Layer 2 of a small transformer language model trained on English Wikipedia (24 layers, counted from 0, width 96). Numbers have three digits each and are written without spaces.
In attention head 0, each number of a token's query is one row of weights dot the token's vector x. The head spreads its attention over the tokens so far by the softmax of query dot key.

Query weights of the head. A number n stands for (n - 500) times 0.0018.
q0: 464517383530527583588487469433448499515480470450483517688416445527482556593449566416386475606431626378513647461477519514507398472520534557571511578523510425356490560427501537684405566427587510577553341635477414528468448532408395376418494425469447413404312579566517552539470565565571594531
q1: 574552602485484443404524580548603553515475523554539459346595512465423519409511538587555541399522480657518412497472456420564662514436474367464569434501474560617525382589501507378508380586469479521491582381613593512529497462611637573497476512440587567517572375481423495389550393435504413588
q2: 579427445515523501602493554566455551492592507437390474667462339562511483539472481406354579600452544416517666506544551517507390479468441590539491626537544464387487525521511597671340609463573492476532473604460397465481502549422375386463525539549476423383321599557559536511407539608511566490
q3: 522518571459513456438476549531624508481428538532617529339600530518417579478528476618637504411567475649489430510483358433595651499423541420531525417428446529611518450591511485381539357575477470517435605459574537536573455496588694576559501512475538607505595419474426453372566461444479488616
q4: 483624636394527496385373578484490483601358456529514467392419565447388568423493536503498521423570463592465441403482434402558610597459466422462521474511416599586619538446508435334494389404512508431542588500509586353488496398493528541517465502304522479521582401468491533457486410552489436523
q5: 354590548515585406494507473588451395363510433528490660474444570529507495523583506558459434583580482413384461431572437316434491541363616543356599487539599528560506563252528522450570572300450492322449526454423621466546493480348431449676348514668492455382636438512528452511369451438605593501
q6: 579480477546456584645466500559499535539524474428481536630439458551526484538517504474370532541421533427504650537557514491494393378528417624453438576532625378402601560578484547664446641440505482478541495512434417485448470588409441424483488532556473419501474571542493542617457598626521501476
q7: 419445323498552427560508426580548596660633628347448495678512481448604334587486451403439472662441534338478514476569496523282437445609521572553529478619577502366430500540485606530289692599546466475524498462543262530566569533454441448392577566623581456531550628608547468476369529527460523477
q8: 516416452659493583566493403549411510527527392509486504573512486563624482534384581387423544521402601379446592516477554607459379481444535618488506560560462443457463559431494609661462573445551457510498500567450408449448500569462395399480527440487433401422413537532531515657510516638468527523
q9: 432651402565455448579685370640541578733648657451489540523543487433456469514518479546417543514567508396455587427550606493288626494563454563443456452495511391610569408368550695252437680412514473455500525532369615465553634564385500511414492566581571422514510547612573623459320462428524623526
q10: 425515576578573688506661305827345491542620598689683616355663638563679262367188384459599569474602491708449327724541476500502382401750743620589532545524250597469318584635621770341141448794469432501549541443599192487561379593478618671409549575542664600485401222562478243538636635346251412409
q11: 445453362352371430484364789417618487353647465469338578608636452504385452537609606603478370707598569351590647419444466250329602629572401477495589505435564489464538541555396187506698466262557665312742368290360733391556494308396516369443698342386373421444621612418468492600497672635406540438
q12: 453489491447531557594401518490586539260567473507387655501375456394496560468651391709708348532540393457650560397440509428413442515315661370498400386531553334523394529413444517691399646580469548462414560556527374463451324542592503417708562445632307453393432508528693426429416382474626247455
q13: 488497315221531382664376485593499448277619519488464508550474511495486405683581445593644490588513555424631390463370561466221383494559594530660440491327648418421426457520571310484438683600453627519536536382436412613530482484304468569491452592489487407312552667480457575418568675427515403284
q14: 343608457418572632439623520503489418431534450597537515294456428630475473463496424545610475490570451608687500598530414453638419476560551492391419584463635368392535357720494393483332330602442623545624659777554404415486362552565586676476400604417486516491482398477588594703545461577555559328
q15: 539620418284357573513618726453428424407416542492518357710322389416372535684672521417471709643447505455698634474466545484455551369553556416430423308456615603360600356484531325455689626487266599405528466602593458440547462538347535464276382612469608421529626745481419615529366424574685555379
q16: 440455365496490501612451509538524442466521552496479482482379539418488476534431641381420505444355592442524435452445496523481456389505555437611409537432515417419324420473539513607329578528560538515397487675585381615474535498531409494444499604499476533481302701491466375393587487503528520449
q17: 540472538521499571382554484486371523506518460575536545483568523541518478462527436574522506456539485539530482478511520503541451594581474511429574381528509597521590565425466500410617460463395410542587444418411620450434473514480564541505457501605466534521657409460578602612430488558494437514
q18: 503490489458480435496474499515605494513488494540588470406546509431451550458465566610583518448538525592451397558506480494530617541430487464495510463457490518660494417531528500503500370551479575529480556449612530631611488465542585567591478464452509563586492427511450457399572470339471521570
q19: 326400786744316454206542565176684417745393325799152521291659319689715501425426603440286328533327500361453515555712613348803580617476262457274593484679574427665757403530439615619679356361682427371781420480386764475419549314484393597608471246331507405490619429308518610637532768576532521412
q20: 502473483552418597563507473503461483440487474490430582619401456543583417637501496449474468616501594439483583511462506540433402507574555624498555498516540457322508592433453499480444601436478486493576471594401422382433481466403457477407512524431479474470468613554524567666480609537535514400
q21: 422453349557526648413518444521401557483572579462615498639407540471511493426507593409487502470371372336455625368495492557405297407488516534588506515519439517361405556396501391627418614408555562460505465591495448479431616505536400399480486471589454409460468524458666669489495500553513482293
q22: 585450738788322624256423264118443747711271616440318357469676329371896497304345533462580364241395578503506384658368360688641629491454505500335459610441311486830297604512436676433452256430690457226481436480471693458243495500532501319595931373333529595713467486435209318604818503674363522455
q23: 588424629666453488617552383561452532694385509573388606427691539533673481419404538523620514347623453647421488603384561621437534536405649601621499606457372536709337614447548700521521391678536347404482464386607488494530456565405411563595531347438619425586389373577465227532612648512463494412
q24: 511347743733498561538550358386511352548483455564477587331720511553640468322236543470304456419487408684415373682437497507727418515404440528473360662622383593601464619724525513536426251531561543531468337515503561576315351461567466521486545494245530448362402410430337359632665458725339479699
q25: 291542441561367576247505474370621421287325522520290545478457321516521554446643606562689258477422434396554561509455343292324546654406261609309598484439561369719363612440307528709539427243545750337598254574619756387588516252582573437527514203464029448499633728495416809605437556428513463361
q26: 539436658584514559645440461442431466438633449478315490483533363465687492514338658520605415426606525495529366443567431493553331590522379457310649364540569383647489404504410513516496368406574453398604486377631501540420580448618561606638490284273398541549428490536553334578612470609431513547
q27: 541460607437516723505611362582500329672497471584515509467533553483640465500379610530480606503354493523547384609489442566514456566407748545530546559667507403546433370433661803526632602701529435346389549562516496689722539561476454560643396509645654538353470306444515598384402576462566412587
q28: 674400308287408602595355520639418504359510580459640425613453668579297560526721630560361743381585554595506359443343581453374553443638576689541382440375479539511523615421416482339320833274333530492554376644387514451595551446394489563507628532509594313413632635565356645498334325592534628511
q29: 677457691469525410603695421572265239559312621459577409517281315335795434542409496471498752518339452476646278556505501744462479330549610441387423448534645405443304295553658344498280390622368453621247515719537284420399507594435357712348408652611712568531662550540432533546553228631625538362
q30: 504364568388540827633571390521553464419413509455581537401311464472438417525578622491630543575623526402598382508597457326625191623724560393606542635639533533394303307649483325553715378567510559578468314598544559467590442492459618548495317375496482558426523675538475696525403502517467459520
q31: 500675542217572559344512575411621526651400354511486398534460445463547489550461485316602368559236468548676660614467576663529494541336557392473537494554419422457642382587620496474646463601490578284516617573685484550463526613505379315484401743553542559419442522430652594442637472473609366358

Each question shows a short text with each token's key, already scaled and adjusted for position as the last token sees it. A number n stands for (n - 500) times 0.0029.

Then comes the last token's vector x. A number n stands for (n - 500) times 0.0092.

0 " b": 632701397413502520642542731495498504496500500510547493430503612545498497493503487522505503499503
1 "ott": 361531536429451477559564643477510480504489493542547546405501592531498485504500472509494501496500
2 "les": 232509532446443491591523738463507484491489506490501544401501603579498496508498494514499489504489
3 " of": 417500520442470479654579796476509476491487504464485524432501582509500500544495556508500504492493
4 " this": 539422566464443481590528695548499485492481509491471533500500563516502520557488547494492515499471
5 " home": 535426597505561494598471592538503455513510524490497508454500585509500491525479549494495510485480
6 "-": 707334559377418512656591721478508491482505509510521488461500566447501495530506506502505502485500
x: 464409577533515491690572547411537510622450231432520691432674501574457484546441468451596362450425528392535407524605452410688421486483505430246281426526562276495411415320155496560593465560493454496595385439545552606514612561411608506582337499338333562342714485307737319511559467610414459439
Which token does the last token look at most, and with what share of its attention? 3 " of", with about 40%

0 "w": 640671410442488516613516709469499500484488504509568512429502627558498475485500459514496495496509
1 "ed": 372619477434473481626523735469504479498479510490558533403501637539497490514498487505487493498496
2 " the": 421531513460458494541417762443503479497483506459507519485501519498500517584499617505495507496488
3 " d": 342459531343479508679606686527505501509503501513450559360502610576500487498505487494503503498493
4 "ou": 657446582463511474645529686481505483487458514517434514470500651545497503511504501522492492497496
5 "ble": 778362555545469479613478631499502480467460501502490488472500612511502497502489494504499479500474
6 " to": 683364600371437484689604761494508487491495510476518502442500574565501504539500514514494502488489
x: 478324657671588475657484700503375358639256420684520484378565430622611536471453732441535604401512516501499483558602547508430315696459532441302487533453473798563616504429537425642576472351386501679618260351625321594554557417498462535354423401599664600436471499475469341435515608560594444626
Which token does the last token look at most, and with what share of its attention? 2 " the", with about 90%

0 "as": 585569475478469493583539674446507488500479503483552519422501595531500494516501474507495491502492
1 "man": 313538464457529503554519677468510488501478506496541525464501611590499486503498478498494488504503
2 "ia": 382447588528448515624519618481506479486469501471495504414499509570500508502491493523505496494475
3 " in": 391498498464478494648523717486506480488478516469492521433500515537501493548499537503503497498490
4 " ": 473481527439503529608484526457504481497511518513485512464500565363504504549507482501508515496494
5 "2": 706400579457441479594541703453504480503495504496495501466500576523498489522497519509494493505494
6 "0": 583390572454427491586494661458503484499494503491515485483500587433498496547494528500492487512489
x: 483513436439472627557614476691416649543725407605570548347607543548581536541496502475607557489529477639547450568367378557699306577604598388557692566462472575486535524507381486568415628547392503918668426458535598353444466620420680802620401387559442531579351337674501503475543462523248511535
Which token does the last token look at most, and with what share of its attention? 3 " in", with about 30%

0 " with": 652652430453473482646570769489506485492502504467523490428501606541498514539497546521499496490495
1 " a": 443637511444446500640514779490501489496488508490540524396501612500495514526500513525494500504495
2 " r": 253570479347471513587604724483508496502511501503509560384502613589499493495503490488502510489508
3 "ight": 368466488434471473579483681475503492478482506499443546508501621589497501525508479518495470502500
4 "-": 494393525384426509664581737477508490480504510509451543436501588449500494532507507500506502484498
5 "w": 833336579384449506618520705472500499484489505507492505414500599566499476488499460514497496496509
6 "ing": 666393585439442476639541730494509473490476504481539480485500617515499501512491502520497486499488
x: 570526593551331356728493365522390467547498359247553451614492436592653467569387411598368361648512644401558584568729781556434394575565450504370402563380483394458503569686560724501691341442442545573678496368529400536517416502374480433617500395697330420531397526681466539712495565613473507622
Which token does the last token look at most, and with what share of its attention? 5 "w", with about 70%

0 "omen": 359301597591485482440473402443496495498524509493450513605497389530501509541505571476500484497488
1 "'s": 480564526439463477590508715475507470499485513470530518464501631484501505573493561493489501501479
2 " l": 290568493343480520640574787491504494486503508481505547379502615562498495504501479504511505497500
3 "ight": 351461484445474476581474650486502489477480506504438548513501628596497497519507479518494467500502
4 "we": 600423549452466500697555698516496498473461504532440503411500594537501493493499443516498502487500
5 "ight": 829350482442453472589480654488501490475477507505496508497500614598497495520506477516493468500502
6 " single": 650317516430434476604601728537500492478499512486517501459500596501500509569484531503499501509487
x: 657385645778243459526489461732284651448314339401610540470421495628658526613292490640613547514467358476682507605490597740336619414323444514565438547464513523530433564423429556627443519430399515358380669495583395534527424391391685587461496492500615453655295559531567459477472411409463408625
Which token does the last token look at most? 1 "'s"

0 " where": 534541492477520474577528710487504477514511515487504490451501520554501526552500543514493517491498
1 " she": 531574486453509464549535667536507507483489510493523504477501520553504527544501541491495505509478
2 " fin": 280569488374487492600579665509504504507511499525496550401502609516500489488502500495497501491511
3 "ished": 414465539440468467556550751469506478498493503477476527455500601533499495534498514509493496503491
4 " in": 457474522462482493641514721485507483486478519466479517442500510531501496548503531503505497500486
5 " e": 471586522484520523528473583533484485479488517496482509502500425587503493485504519504511522484499
6 "ight": 637388482448453473565481636484501496480484506502543486496500581583498499520507480514495472501502
x: 531568361539440683655640516544512459509594384460462640633669520514680541780512373598613412441421510361412636453661649647443538439504453604442403515513509518477484483644519329644359551509605317368574529766554192582513509447410348526354642585499375333613340483605496404532470731531399555630
Which two tokens does the last token look at most, in order? 6 "ight", 3 "ished"

0 " of": 575584441456478471687596892477512466490489504449510493436501593526499502556492589511502507489491
1 " Char": 265657399363505508672626762493502501501467507500559541364503644596500494496506447483494501502498
2 "les": 158499551431420485614529810457509479485484506488499554366501632610498494505496491520500484506486
3 " D": 321474516307515506673582772514505494512498500515438567359502663636500486486513448501509499499498
4 "ick": 616309566341416472705545732490506492475482497512434534390501609572498495520497457514498477491503
5 "ens": 967379616478417467562607723458520509490472508481492499462500640531499514509502469491491502509477
6 "..": 608394602253406456630708764484518499488521495525545472494500532596501503524506546505499485522487
x: 506448453260398608449520406636476384448492673399376527338545426578528437298525481422547331460633392535473423504601293488531280455549471430424510488773629646521524420482378508475396369418555567472448362567416306635467732502739541444548459564383367617331382559453457406555391629592588179633
Which two tokens does the last token look at most, in order? 0 " of", 2 "les"

0 " R": 590623443440517510569541659485506491506505501501528503447502580545499498493502484494504506495500
1 "ights": 430545519481482474498480652473508493492493501472522509498500553540499508526500530510500482506487
2 " Comm": 331528468402494502566571638473501501502500500498496541413501569541500492505500485489498500497497
3 "ission": 372517516491494464479469608476502491502496505493473535476500555553496499514498509504494496505483
4 " against": 407499519441476486577538641520506491503511500475498531431500516508501516526492548514498501489491
5 " the": 527475509466479496517437656468501488498487503472494505505500494490501510555499581503497506498493
6 " Br": 609387593378493502577546621495500497499496501495531490443500555595499499500499474502498500498500
x: 415420423732477543230544359396381523402526602591430635554341569355702568327582654461379221548572517451353537590471261538498522421517563484394649390613349545612485607346422603448457405390510455449319438366517602438438351388585477408514651493543547427535629351551502242621566523464462547726
Which token does the last token look at most, and with what share of its attention? 5 " the", with about 50%

0 " The": 553577485450477494550505792447502480505496503473522499487502539550501515558502580519499508502495
1 " E": 443576470429524523629549675509502477492482523477533503428502527629500507510509456509508506503484
2 "duc": 296559491387447476551577727444503504489489504506486551408502577521498502543501515501494500511502
3 "ation": 474448598499516462538472741439506472511485517452461494504500583524497496511501497499501494503489
4 " Cent": 600364537376456494616586708482502493495495499499448549417501609557500499490498462510492498495494
5 "re": 729475558446492469628509711502495469495461501482486491460500583531498498524492505504494503504477
6 " on": 564414558401446488631636740489513492497486493486519491482500556470503506547498518514508489505479
x: 568426618589315482573463527567276333573303358486420394228435416576660417504385636608605525562623571417401379446534499571507601536319399370469455604648551580442453507580347437579546500374349510629572414398359465462627504437401404819326469358319518305573551727460541518551380523686517593521
Which token does the last token look at most, and with what share of its attention? 0 " The", with about 30%

0 "0": 556629441448443498589569688479500493483484501511540500447502578542497485516493519515493487517502
1 "1": 365594488465431491617546712462506480492493501497527528444501589521497498521495503512497489505492
2 "4": 323500564477460495597503713446503469490489507504494526445500595531497493518498521519500498501496
3 " and": 405500510439450474574513748456507486497497500474487525464500558538502515543496539506496505484498
4 " ": 482467537435491527620484563449504481494510517510480516457500575368503506553507484506508513497493
5 "2": 695404579467435478596536719448504479501493504495494499467500574531498490525497519512495493505493
6 "0": 577391574457424490585486672454504483499494503488513483483500587432498498551494525500492487513488
x: 462506447449473617562614484675421645530730410612581552356619524569571528532506506471599560503540500621525429586364375557698302585613600380554684548456492587497541523503399470586405627512394502921669429481519625352445466637427691800615384406545420534594355349663488506476541468514247521535
Which token does the last token look at most? 3 " and"

0 "u": 568546470462487480656510724457497483493485495504553528414501609517500487496503482510493500499513
1 "on": 357515524481443476641473691463506486485468500493537532424500580559498498530504496501488483507494
2 " R": 269564484369501512598559735477509486509508502498508554393502619570499498497502478491505508491500
3 "ow": 352421543444470485611526685474502488488471506495443531438500594589498488511502457515493489502501
4 "ing": 594399555443464479632544709497508475490477505484453522442500622516498497509490503517496487499488
5 " Cl": 771323604340480497596576705498499498507502506494503513401501606597501494493502470498495503503498
6 "ub": 638377617423419496626553674455502502490474513505555473475500556559500492518499470505496494509501
x: 670384717507516521396374713489410439615646343377490452514491376585656323285356461338707547628385681548455358402515706499475564549447542433392446619548428420545526631353474586559482495547628492427567626434383440385536537724478583296644591588460470435557293279595481637600603610516330558473
Which token does the last token look at most, and with what share of its attention? 4 "ing", with about 30%

0 "ber": 612613436466521509609531630493511492496470511507557505425501599544499491483498469503496494489487
1 "ry": 391525517486452480584502708480503481482477498485533521460500574579497506520496503519496484503487
2 " W": 268568465394489515606537700486503503502498504496507548418502623556498496494502461507497493500497
3 "ine": 419452547507450491587492733471500478490486500486469532498500610542497505508495500521499487499494
4 " c": 532429545401466503641512720481498497488496505481462541422501594548498492497500540518501499510498
5 "ame": 685405582450461483585522700461517491490487507492502500496500614493499503522496505515501484503496
6 " from": 530452559451460480652586713479510486496489494449498499478500499479501512546494534510500496488490
x: 483423721681496407628625586396522332496448361563542536414354333370651338607314626406495472569546551441396424553616420430450603613544544419369562514574609491535549409428578275556740424510378418736708500321425374540554375422539474767445376418565629457483575605413518493506551493832512533552
Which token does the last token look at most, and with what share of its attention? 4 " c", with about 20%

0 " writ": 606722438388439476565626735506504501501506496514544503407504621558500494505496518489492500513498
1 "e": 399521503463466488701508737484499474481473507495548531384501619520499502521502494517499491503483
2 " again": 305578534464498480567567673516521487493490534507504531407500645511500490530493542468485492513482
3 " for": 305495538407457482724598759486506485492479502484473543389501595510499498529500538509497501488491
4 " the": 491477513454466495529401747450501479495478505456485514502500496484501514589499632505495510497488
5 " first": 743337503395445488637497722496493481479473509509477526429500608560498500531490479517483496491492
6 " time": 654385504455428454532541738495516481491497505481510503485500599495501497543486568485496492506468
x: 477535600504162456562612441769182593470530579506604542373569416661702431520409415548435308292404473484586553598498553560386451344443535465594563449525574563636549437471416635490394274421487654564564493670576320578492578447524642625466575575612652491407398428506586407582425626730681477463
Which token does the last token look at most, and with what share of its attention? 3 " for", with about 30%

0 " bus": 584643423433470509614583656501504500496496503492537508413502600534500494503497479493498496500489
1 "iness": 423531533554479466517500470487510511516484510478515502420499543428499516528497494494481482503467
2 " se": 318550498394482500660585681524499492497503499507499540415502605514498504503498491501502498497494
3 "ction": 383475502454465466502474653462500494494501500488460537521500611572496499510501496501496486491501
4 ".": 562473542462465480493472684429507493521528509489492513507500497487500520548502539524490501500517
5 " Her": 666387589439458491605506715466503496500482508477489510457500557553501512523502490513490500507498
6 " col": 585363606336465495645591644477498507497496502504539490448500554551500500507504475503498500497509
x: 514534611698601810278479397310581404351503522618530382470299568493848344458466521459577513635353543431359313503551407546546270336380477505557464558524457506659460454284407453502419298549573274554459617445609459439548391367499459498398551480474599387513497378412534483621562639448477633550
Which token does the last token look at most? 4 "."

0 "f": 568598445459493504622542651488501495492484499507540509445501578520499488498499485505501496493494
1 "ri": 394549481448456490618549630479498495481486494491531519431501554546498502512501494514499491499501
2 "ended": 555503563529491457505553606487509500505498498471498486517499564443500513532502536516493484508487
3 ",": 508525498521464472526465680457504486511510499471514498533500482488501514546499557505499502496493
4 " following": 536440538490499479577505653508509488503500518496477527455500579500502509524499524506495497500479
5 " his": 569437541403470485536461633488499496494489508488488506488500525534502514543498537499484519499495
6 " p": 615379570366459500592532667490498492497507499497528487453500562551500496497498493507504502494501
x: 352547661902588522510476370498498492476405494618377524359575375583623513621468625558384654515518516478435262554554344411683383442404520448457548492633386371640447575557554735446337550529210387505477319540397679512397496386351428482490508367614479586423631415426434471660501597380390565385
Which two tokens does the last token look at most, in order? 3 ",", 5 " his"

0 " their": 563610481456467463590528789479508493500480522465517498439501549550501541604492605515477511505476
1 " third": 358761374411538501628433576565489492480478514568580540492502650537497515528483488522490496486489
2 " pl": 179591447292451489629640819472500505503530490495490581363503618613499497498498478511501502493510
3 "ac": 421352573470416474614554706408510499501470515489448538361500573484498493560501489476494482519460
4 "ing": 622363576422452468681561791497513463487468506478437529421500671519498499512487505524496482497482
5 " at": 567344591338444500678677760552531469505505489468471536443500570486500509530496521519520498500463
6 " the": 574442509434459493531373807437500475494475507445502501513500479483501518613499663505494514495486
x: 432505725638518419523654481324439387449663366619522571586544521460496616816521632468681404559450442514401503506489568426582359524534572536556512495507399613655532532408519530524461406529374711460450606374276656628626517392713484650505172564425355527433345490504537491521496464739431680715
Which token does the last token look at most? 6 " the"